Layer 2 of a small transformer language model trained on English Wikipedia (12 layers, counted from 0, width 64).
A neuron adds its activation times its output weights to the MLP's output. To switch it off is to set its activation to zero at one token and run the rest of the model.
A neuron's activation on a vector x is SiLU(gate . x) times (in . x), where the dot is the dot product.

Input weights of the MLP neurons that the questions are about. A number n stands for (n - 128) times 0.007.
n27 gate: 160, 132, 92, 135, 143, 124, 118, 127, 174, 126, 110, 109, 107, 133, 119, 105, 88, 75, 132, 131, 117, 155, 106, 155, 141, 120, 163, 98, 109, 135, 99, 126, 97, 157, 88, 144, 162, 138, 142, 190, 123, 107, 130, 120, 160, 125, 112, 178, 146, 107, 115, 173, 99, 85, 159, 136, 106, 124, 110, 120, 120, 193, 110, 170
n34 gate: 175, 139, 112, 102, 126, 7, 106, 48, 230, 140, 103, 170, 81, 115, 88, 136, 135, 195, 117, 158, 73, 121, 125, 151, 132, 155, 161, 160, 112, 117, 109, 146, 80, 149, 138, 113, 194, 193, 135, 115, 227, 153, 116, 78, 83, 84, 190, 142, 108, 122, 129, 167, 38, 148, 184, 143, 238, 186, 209, 107, 126, 127, 116, 218
n55 gate: 82, 171, 116, 128, 109, 128, 125, 169, 142, 118, 159, 120, 98, 152, 124, 119, 100, 109, 192, 137, 94, 174, 91, 140, 147, 141, 110, 136, 181, 111, 84, 97, 148, 168, 134, 161, 134, 176, 106, 88, 82, 99, 131, 89, 91, 122, 147, 161, 86, 144, 186, 142, 133, 185, 122, 82, 129, 161, 181, 126, 190, 64, 119, 196
n100 gate: 109, 133, 219, 149, 114, 93, 85, 123, 163, 148, 65, 92, 115, 148, 147, 112, 153, 129, 149, 105, 98, 162, 138, 142, 91, 102, 150, 179, 93, 134, 100, 93, 128, 122, 135, 123, 140, 102, 140, 118, 160, 130, 128, 200, 144, 138, 120, 106, 140, 51, 150, 106, 120, 108, 106, 147, 155, 50, 116, 73, 147, 102, 132, 160
n110 gate: 153, 182, 118, 93, 107, 148, 142, 113, 117, 155, 138, 95, 136, 138, 178, 195, 123, 141, 87, 148, 109, 154, 144, 117, 166, 156, 160, 106, 83, 110, 119, 95, 63, 146, 126, 175, 95, 98, 133, 109, 118, 123, 137, 114, 172, 157, 124, 101, 146, 124, 37, 166, 160, 95, 195, 121, 143, 97, 142, 109, 165, 161, 100, 58
n115 gate: 120, 128, 96, 104, 32, 123, 114, 116, 75, 127, 111, 91, 131, 110, 135, 166, 121, 60, 141, 111, 76, 102, 173, 126, 130, 141, 167, 131, 197, 117, 126, 135, 145, 167, 153, 127, 204, 136, 129, 157, 138, 123, 119, 65, 66, 106, 143, 162, 110, 91, 149, 139, 85, 116, 169, 109, 144, 102, 125, 117, 119, 166, 159, 123
n142 gate: 119, 130, 137, 130, 190, 177, 124, 144, 129, 125, 139, 146, 132, 164, 87, 213, 112, 137, 166, 126, 87, 123, 84, 138, 170, 128, 162, 102, 83, 203, 166, 83, 159, 222, 121, 199, 111, 109, 139, 121, 112, 170, 143, 97, 85, 90, 162, 85, 46, 153, 132, 128, 68, 98, 99, 182, 145, 173, 155, 92, 68, 131, 96, 177
n159 gate: 106, 105, 119, 174, 174, 112, 148, 113, 161, 118, 80, 142, 114, 181, 90, 112, 96, 145, 126, 111, 81, 111, 110, 176, 116, 129, 102, 145, 207, 122, 159, 167, 132, 111, 195, 146, 118, 132, 164, 152, 140, 129, 155, 134, 126, 88, 116, 130, 155, 118, 163, 101, 104, 150, 58, 161, 112, 158, 107, 131, 98, 104, 107, 110
n182 gate: 122, 115, 115, 116, 95, 42, 204, 58, 155, 119, 107, 141, 88, 94, 139, 142, 115, 132, 180, 96, 73, 99, 97, 130, 130, 104, 132, 182, 145, 82, 158, 157, 104, 178, 72, 166, 163, 141, 161, 74, 109, 176, 140, 66, 143, 148, 64, 77, 137, 86, 121, 133, 97, 156, 93, 160, 162, 131, 135, 99, 119, 183, 115, 113
n27 in: 115, 170, 187, 128, 61, 123, 119, 127, 113, 140, 79, 110, 159, 126, 156, 163, 152, 148, 135, 105, 128, 71, 134, 67, 123, 122, 113, 171, 133, 120, 104, 119, 186, 136, 145, 139, 128, 153, 111, 95, 146, 146, 126, 88, 131, 119, 125, 100, 113, 140, 137, 146, 124, 137, 92, 154, 92, 85, 161, 146, 125, 131, 161, 116
n34 in: 167, 102, 119, 141, 100, 145, 105, 231, 74, 178, 126, 156, 119, 75, 127, 152, 184, 55, 173, 124, 155, 120, 91, 103, 134, 80, 108, 63, 167, 104, 172, 111, 118, 185, 139, 167, 63, 103, 158, 97, 68, 146, 98, 179, 158, 200, 94, 147, 135, 115, 103, 150, 190, 73, 65, 122, 62, 117, 44, 184, 129, 79, 58, 109
n55 in: 119, 158, 140, 104, 140, 157, 145, 176, 81, 150, 90, 76, 116, 121, 141, 102, 108, 127, 185, 164, 163, 110, 85, 165, 120, 141, 98, 132, 192, 98, 81, 104, 165, 127, 137, 105, 141, 197, 154, 161, 131, 122, 203, 94, 105, 94, 109, 78, 118, 175, 135, 134, 122, 125, 100, 58, 174, 177, 136, 112, 184, 113, 127, 140
n100 in: 125, 91, 118, 191, 157, 76, 136, 105, 108, 95, 223, 163, 84, 151, 121, 85, 123, 110, 141, 158, 151, 160, 106, 153, 98, 108, 130, 135, 134, 133, 176, 182, 145, 111, 132, 119, 108, 145, 167, 167, 119, 164, 125, 123, 166, 131, 122, 154, 152, 127, 131, 118, 124, 99, 143, 106, 188, 175, 134, 150, 130, 167, 115, 116
n110 in: 130, 125, 62, 127, 115, 125, 120, 131, 139, 131, 120, 70, 116, 115, 107, 110, 106, 170, 165, 146, 179, 139, 122, 132, 80, 164, 160, 180, 103, 88, 185, 177, 114, 150, 171, 149, 61, 114, 107, 102, 139, 155, 144, 125, 105, 151, 137, 103, 56, 179, 89, 161, 149, 116, 125, 135, 155, 83, 107, 159, 175, 117, 140, 152
n115 in: 98, 140, 111, 115, 110, 132, 44, 156, 86, 95, 131, 131, 216, 96, 138, 144, 177, 83, 135, 110, 132, 138, 138, 127, 124, 145, 179, 143, 107, 158, 138, 116, 172, 155, 183, 110, 162, 104, 146, 181, 98, 134, 131, 80, 119, 94, 168, 119, 98, 111, 154, 123, 98, 133, 153, 39, 119, 150, 122, 132, 149, 179, 169, 138
n142 in: 98, 156, 196, 150, 151, 147, 145, 87, 144, 111, 160, 126, 119, 155, 193, 76, 118, 151, 146, 85, 33, 120, 80, 177, 163, 113, 176, 92, 91, 147, 175, 164, 100, 150, 135, 90, 117, 75, 91, 115, 95, 116, 210, 138, 102, 108, 118, 60, 73, 121, 128, 111, 128, 124, 138, 156, 118, 155, 84, 84, 165, 173, 179, 74
n159 in: 113, 139, 98, 165, 130, 204, 130, 104, 126, 138, 111, 145, 78, 112, 163, 86, 122, 120, 152, 202, 153, 139, 114, 148, 147, 151, 126, 118, 148, 88, 147, 115, 132, 155, 94, 146, 95, 83, 182, 156, 169, 139, 125, 85, 134, 109, 144, 121, 117, 172, 94, 113, 158, 122, 105, 169, 135, 136, 101, 151, 93, 177, 94, 134
n182 in: 100, 130, 144, 105, 140, 100, 135, 92, 175, 103, 127, 196, 180, 79, 123, 124, 164, 161, 165, 99, 138, 146, 50, 131, 147, 112, 101, 187, 98, 131, 149, 125, 139, 150, 109, 152, 150, 110, 190, 92, 80, 137, 153, 78, 172, 117, 85, 63, 165, 109, 133, 84, 123, 176, 95, 95, 132, 176, 131, 128, 154, 141, 104, 124

Output weights of the MLP neurons that the questions are about. A number n stands for (n - 128) times 0.0055.
n27: 153, 88, 99, 155, 165, 135, 192, 124, 140, 103, 120, 110, 79, 147, 89, 141, 109, 75, 132, 155, 154, 144, 127, 155, 122, 119, 133, 136, 105, 183, 139, 83, 131, 125, 108, 111, 217, 101, 156, 166, 122, 140, 97, 162, 140, 133, 107, 164, 154, 87, 71, 124, 109, 50, 145, 136, 142, 130, 105, 133, 118, 155, 94, 200
n34: 106, 193, 100, 103, 79, 156, 229, 189, 178, 172, 81, 134, 125, 112, 101, 97, 144, 8, 120, 165, 104, 80, 40, 143, 167, 144, 118, 86, 236, 113, 162, 119, 175, 186, 135, 191, 50, 140, 160, 109, 67, 154, 125, 64, 115, 112, 99, 167, 124, 197, 46, 118, 150, 67, 77, 137, 146, 109, 59, 143, 76, 91, 64, 130
n55: 143, 165, 135, 122, 107, 167, 79, 178, 60, 116, 104, 102, 121, 105, 189, 111, 91, 130, 170, 204, 177, 155, 27, 164, 99, 142, 95, 161, 142, 64, 105, 115, 161, 121, 122, 121, 93, 174, 115, 130, 109, 87, 179, 100, 99, 117, 119, 156, 112, 152, 168, 140, 112, 133, 63, 99, 176, 178, 147, 93, 225, 92, 134, 193
n100: 92, 116, 82, 41, 175, 170, 112, 148, 123, 95, 162, 91, 121, 156, 161, 137, 115, 86, 112, 153, 151, 92, 176, 77, 125, 147, 99, 189, 108, 100, 150, 153, 190, 115, 146, 145, 187, 133, 60, 98, 144, 144, 125, 86, 110, 155, 137, 186, 108, 205, 106, 143, 114, 133, 94, 94, 68, 171, 136, 169, 145, 121, 116, 120
n110: 95, 123, 145, 173, 126, 176, 108, 112, 116, 101, 129, 160, 67, 157, 121, 66, 151, 178, 97, 85, 92, 190, 113, 95, 113, 148, 145, 228, 176, 157, 182, 159, 210, 106, 73, 158, 53, 85, 199, 104, 102, 132, 156, 127, 110, 143, 197, 116, 95, 158, 105, 155, 155, 168, 110, 162, 170, 68, 110, 134, 107, 131, 132, 115
n115: 112, 156, 79, 176, 163, 210, 58, 205, 128, 135, 159, 106, 234, 133, 166, 89, 159, 117, 135, 79, 154, 125, 174, 123, 138, 117, 101, 135, 115, 176, 65, 151, 161, 156, 175, 86, 121, 89, 131, 160, 98, 106, 136, 137, 111, 101, 136, 102, 146, 100, 167, 85, 158, 128, 114, 25, 124, 186, 82, 153, 177, 92, 180, 139
n142: 92, 156, 163, 170, 121, 246, 171, 98, 160, 111, 143, 148, 135, 169, 172, 159, 68, 186, 194, 149, 75, 92, 100, 142, 190, 156, 158, 84, 108, 151, 152, 154, 179, 134, 152, 138, 135, 76, 98, 150, 132, 112, 196, 141, 105, 82, 149, 45, 81, 175, 124, 94, 67, 50, 169, 222, 170, 183, 81, 65, 86, 188, 110, 131
n159: 165, 90, 147, 144, 121, 122, 141, 142, 167, 137, 127, 75, 216, 114, 106, 138, 141, 118, 174, 42, 135, 86, 145, 134, 180, 135, 82, 73, 207, 127, 75, 161, 122, 152, 132, 185, 69, 195, 117, 93, 56, 170, 131, 132, 153, 142, 124, 128, 150, 98, 146, 119, 50, 115, 125, 153, 124, 144, 118, 153, 152, 105, 133, 139
n182: 155, 205, 110, 142, 138, 134, 26, 199, 194, 84, 102, 191, 204, 149, 59, 115, 158, 161, 117, 166, 110, 116, 187, 90, 161, 146, 121, 188, 139, 156, 134, 167, 198, 139, 121, 102, 105, 77, 113, 191, 130, 152, 141, 102, 186, 133, 133, 40, 150, 148, 121, 97, 147, 102, 167, 69, 130, 125, 138, 157, 128, 143, 122, 147

Each question names a token from some text and the token that comes next. It shows the vector x that enters the MLP there. A number n stands for (n - 128) times 0.008.

Then comes g, the gradient of the next token's log-probability with respect to the MLP's output, scaled to length 1. A neuron's effect is roughly proportional to its activation times (output weights . g). A number n stands for (n - 128) times 0.0044.

"y", then "s"
x: 132, 130, 124, 89, 143, 120, 113, 148, 140, 138, 137, 139, 135, 95, 137, 156, 105, 163, 137, 131, 158, 124, 101, 136, 100, 129, 114, 144, 82, 143, 144, 164, 164, 138, 133, 133, 87, 101, 182, 147, 109, 115, 130, 186, 175, 124, 103, 134, 156, 119, 129, 134, 136, 128, 117, 156, 72, 116, 157, 126, 131, 203, 98, 118
g: 73, 131, 151, 113, 168, 129, 127, 115, 78, 153, 111, 151, 128, 108, 149, 133, 153, 179, 103, 113, 144, 100, 86, 152, 145, 71, 167, 127, 112, 109, 82, 149, 113, 128, 121, 183, 122, 144, 121, 139, 116, 69, 162, 192, 110, 82, 107, 128, 155, 160, 138, 142, 88, 137, 139, 137, 78, 138, 152, 103, 99, 106, 118, 158
Switching off which neuron hurts the next token most? n34

" be", then "st"
x: 130, 203, 161, 131, 138, 150, 120, 159, 143, 122, 155, 166, 145, 131, 144, 87, 151, 90, 140, 130, 168, 125, 178, 105, 141, 158, 119, 194, 205, 155, 124, 157, 142, 167, 158, 124, 189, 133, 139, 161, 130, 134, 117, 114, 114, 108, 107, 139, 109, 116, 141, 113, 140, 137, 103, 104, 117, 107, 129, 143, 145, 182, 124, 157
g: 93, 83, 139, 132, 133, 95, 120, 114, 85, 138, 120, 112, 90, 160, 142, 126, 148, 24, 95, 104, 134, 94, 72, 113, 168, 121, 111, 192, 151, 127, 145, 141, 139, 158, 116, 108, 132, 98, 137, 97, 128, 102, 96, 159, 137, 146, 102, 92, 97, 105, 139, 131, 142, 170, 106, 125, 89, 140, 125, 100, 105, 165, 134, 107
Which neuron, switched off, raises the next token's probability most? n115

"\"", then " and"
x: 179, 137, 125, 88, 129, 162, 108, 158, 120, 151, 157, 151, 146, 98, 159, 122, 139, 168, 115, 123, 119, 118, 134, 140, 171, 141, 106, 100, 114, 126, 146, 142, 111, 116, 115, 173, 178, 151, 131, 146, 75, 131, 120, 110, 126, 121, 145, 141, 131, 108, 109, 140, 66, 159, 177, 125, 123, 99, 110, 126, 147, 132, 92, 140
g: 157, 151, 136, 135, 142, 78, 142, 84, 116, 82, 139, 173, 175, 122, 128, 136, 148, 100, 122, 161, 141, 82, 134, 148, 150, 104, 157, 89, 85, 186, 65, 137, 152, 136, 137, 173, 146, 168, 146, 102, 126, 140, 104, 153, 139, 130, 116, 106, 94, 134, 148, 131, 166, 87, 143, 87, 124, 138, 177, 157, 161, 168, 132, 109
Switching off which neuron hurts the next token most? n110

"ames", then " V"
x: 146, 139, 116, 123, 149, 157, 123, 163, 110, 126, 164, 160, 145, 103, 87, 192, 145, 119, 109, 128, 148, 135, 91, 131, 90, 162, 121, 139, 105, 131, 137, 84, 141, 231, 102, 115, 79, 121, 146, 114, 156, 165, 101, 115, 165, 149, 149, 143, 153, 102, 142, 126, 120, 139, 147, 106, 126, 128, 126, 132, 141, 86, 115, 94
g: 98, 163, 172, 181, 119, 144, 151, 124, 184, 123, 109, 116, 124, 109, 120, 188, 93, 145, 137, 144, 129, 174, 109, 145, 123, 108, 117, 133, 140, 98, 86, 140, 162, 134, 149, 92, 117, 174, 142, 161, 164, 178, 178, 99, 124, 95, 148, 60, 75, 128, 141, 148, 113, 157, 117, 109, 156, 119, 114, 96, 111, 149, 150, 117
Which neuron, switched off, raises the next token's probability most? n142

" ch", then "ar"
x: 135, 232, 154, 86, 132, 103, 118, 138, 168, 126, 120, 136, 139, 132, 138, 99, 178, 140, 165, 142, 110, 130, 114, 178, 131, 144, 93, 169, 154, 142, 117, 142, 118, 125, 102, 127, 111, 130, 134, 73, 128, 139, 153, 124, 111, 103, 120, 128, 150, 150, 154, 102, 136, 151, 157, 136, 117, 112, 136, 136, 151, 79, 144, 144
g: 116, 116, 117, 67, 160, 100, 105, 190, 86, 139, 126, 133, 127, 143, 190, 135, 88, 123, 107, 121, 142, 108, 111, 150, 153, 183, 130, 98, 120, 176, 117, 115, 163, 90, 129, 131, 124, 116, 102, 93, 124, 127, 173, 107, 94, 150, 79, 79, 124, 139, 126, 120, 93, 158, 112, 82, 173, 144, 139, 123, 156, 170, 165, 124
Which neuron, switched off, raises the next token's probability most? n100

" Mar", then "qu"
x: 120, 160, 104, 114, 198, 162, 116, 134, 100, 129, 128, 150, 141, 130, 139, 94, 113, 106, 146, 138, 181, 141, 83, 136, 150, 139, 145, 139, 126, 110, 115, 116, 181, 98, 117, 174, 182, 137, 108, 127, 119, 154, 168, 108, 160, 89, 187, 115, 92, 127, 119, 113, 129, 143, 81, 130, 102, 168, 96, 98, 138, 111, 160, 165
g: 134, 80, 109, 138, 97, 151, 101, 134, 157, 175, 158, 91, 92, 148, 132, 143, 175, 142, 173, 139, 130, 102, 144, 84, 144, 148, 135, 135, 164, 127, 222, 109, 147, 110, 170, 162, 174, 122, 172, 126, 162, 128, 150, 116, 129, 145, 143, 171, 115, 145, 78, 120, 103, 136, 122, 93, 82, 125, 130, 109, 142, 134, 92, 124
Which neuron, switched off, raises the next token's probability most? n55

" l", then "ight"
x: 137, 155, 130, 105, 86, 187, 94, 164, 140, 118, 127, 115, 132, 157, 129, 100, 131, 117, 118, 147, 156, 129, 140, 126, 112, 137, 111, 166, 118, 130, 133, 125, 178, 129, 112, 152, 108, 131, 95, 99, 125, 130, 178, 97, 99, 143, 69, 90, 119, 149, 165, 125, 179, 132, 167, 131, 106, 163, 141, 134, 127, 116, 113, 133
g: 133, 113, 122, 125, 86, 171, 110, 111, 163, 114, 118, 143, 122, 167, 125, 143, 106, 85, 144, 146, 108, 109, 119, 106, 150, 146, 112, 168, 139, 111, 163, 124, 113, 114, 154, 112, 155, 113, 123, 130, 100, 99, 123, 145, 104, 162, 147, 140, 87, 79, 109, 142, 97, 80, 141, 143, 178, 141, 106, 8, 166, 126, 128, 162
Switching off which neuron hurts the next token most? n55

" ab", then "r"
x: 141, 134, 104, 90, 141, 208, 107, 119, 119, 120, 108, 122, 146, 134, 154, 159, 132, 80, 92, 106, 137, 118, 127, 141, 179, 154, 142, 171, 145, 147, 145, 130, 139, 116, 101, 142, 110, 117, 143, 122, 104, 78, 192, 116, 147, 143, 148, 85, 98, 143, 111, 113, 125, 146, 115, 118, 138, 131, 125, 130, 131, 122, 111, 69
g: 72, 136, 92, 120, 116, 121, 108, 146, 139, 141, 119, 189, 143, 106, 159, 173, 126, 190, 148, 153, 113, 89, 95, 148, 116, 37, 156, 112, 122, 146, 133, 120, 107, 76, 146, 127, 118, 85, 166, 162, 122, 86, 153, 143, 117, 130, 161, 157, 106, 139, 126, 148, 129, 160, 102, 145, 101, 143, 136, 129, 145, 168, 148, 91
Switching off which neuron hurts the next token most? n142

" wh", then "y"
x: 115, 180, 144, 130, 135, 189, 119, 147, 140, 129, 121, 164, 133, 98, 145, 177, 125, 96, 125, 141, 111, 115, 173, 134, 126, 143, 88, 185, 72, 113, 109, 167, 88, 125, 146, 137, 156, 116, 164, 96, 126, 147, 167, 113, 130, 86, 97, 102, 120, 126, 148, 100, 130, 91, 113, 101, 147, 130, 117, 156, 139, 118, 97, 120
g: 139, 125, 99, 104, 131, 172, 140, 149, 132, 124, 86, 169, 146, 108, 73, 121, 74, 120, 116, 120, 151, 122, 145, 110, 149, 125, 179, 151, 155, 127, 104, 121, 149, 131, 140, 91, 120, 142, 128, 123, 150, 112, 100, 137, 180, 128, 75, 83, 153, 110, 111, 130, 152, 205, 111, 113, 120, 132, 140, 112, 92, 185, 126, 48
Switching off which neuron hurts the next token most? n182

"X", then "av"
x: 146, 138, 135, 149, 110, 93, 107, 131, 105, 118, 161, 122, 157, 109, 138, 128, 147, 92, 146, 134, 133, 124, 141, 112, 110, 111, 122, 98, 93, 130, 167, 108, 116, 176, 134, 128, 96, 152, 120, 117, 94, 152, 152, 87, 152, 125, 158, 128, 145, 119, 142, 113, 112, 93, 128, 117, 107, 181, 75, 117, 137, 121, 160, 173
g: 118, 195, 103, 149, 128, 148, 139, 136, 172, 129, 160, 160, 120, 108, 122, 181, 137, 167, 140, 108, 155, 152, 84, 126, 87, 144, 131, 179, 174, 115, 119, 165, 190, 121, 165, 133, 109, 137, 106, 125, 153, 157, 171, 132, 133, 114, 143, 113, 126, 143, 137, 126, 104, 76, 192, 147, 142, 97, 94, 129, 72, 111, 126, 106
Which neuron, switched off, raises the next token's probability most? n34

" that", then " p"
x: 167, 160, 128, 111, 72, 154, 126, 117, 157, 117, 121, 156, 139, 99, 118, 158, 113, 158, 124, 112, 129, 123, 155, 128, 158, 149, 112, 202, 98, 125, 116, 104, 125, 147, 139, 166, 207, 90, 170, 121, 108, 130, 173, 124, 124, 109, 76, 89, 159, 116, 104, 123, 127, 118, 102, 94, 124, 126, 106, 131, 121, 109, 95, 123
g: 47, 166, 117, 128, 102, 126, 108, 151, 169, 128, 99, 112, 141, 105, 143, 146, 123, 163, 112, 107, 153, 176, 89, 93, 143, 138, 100, 195, 147, 93, 149, 118, 133, 155, 156, 142, 93, 106, 160, 176, 117, 118, 84, 158, 120, 127, 193, 115, 127, 129, 126, 85, 107, 114, 108, 115, 121, 128, 102, 94, 131, 147, 168, 168
Switching off which neuron hurts the next token most? n182

" the", then " "
x: 58, 141, 117, 125, 105, 249, 121, 144, 132, 126, 130, 117, 135, 144, 135, 140, 98, 124, 89, 131, 110, 127, 158, 120, 133, 112, 111, 123, 161, 133, 106, 107, 179, 137, 141, 137, 130, 107, 151, 115, 58, 116, 114, 130, 126, 141, 164, 124, 129, 101, 138, 120, 78, 155, 129, 105, 136, 217, 135, 115, 127, 152, 146, 153
g: 111, 100, 178, 132, 154, 127, 136, 135, 150, 118, 151, 106, 118, 175, 135, 158, 167, 99, 131, 150, 104, 99, 173, 149, 117, 180, 93, 95, 165, 189, 115, 161, 114, 90, 134, 171, 143, 124, 125, 87, 160, 177, 144, 149, 102, 149, 54, 118, 124, 204, 141, 126, 139, 145, 142, 144, 117, 130, 113, 126, 104, 115, 134, 139
Which neuron, switched off, raises the next token's probability most? n55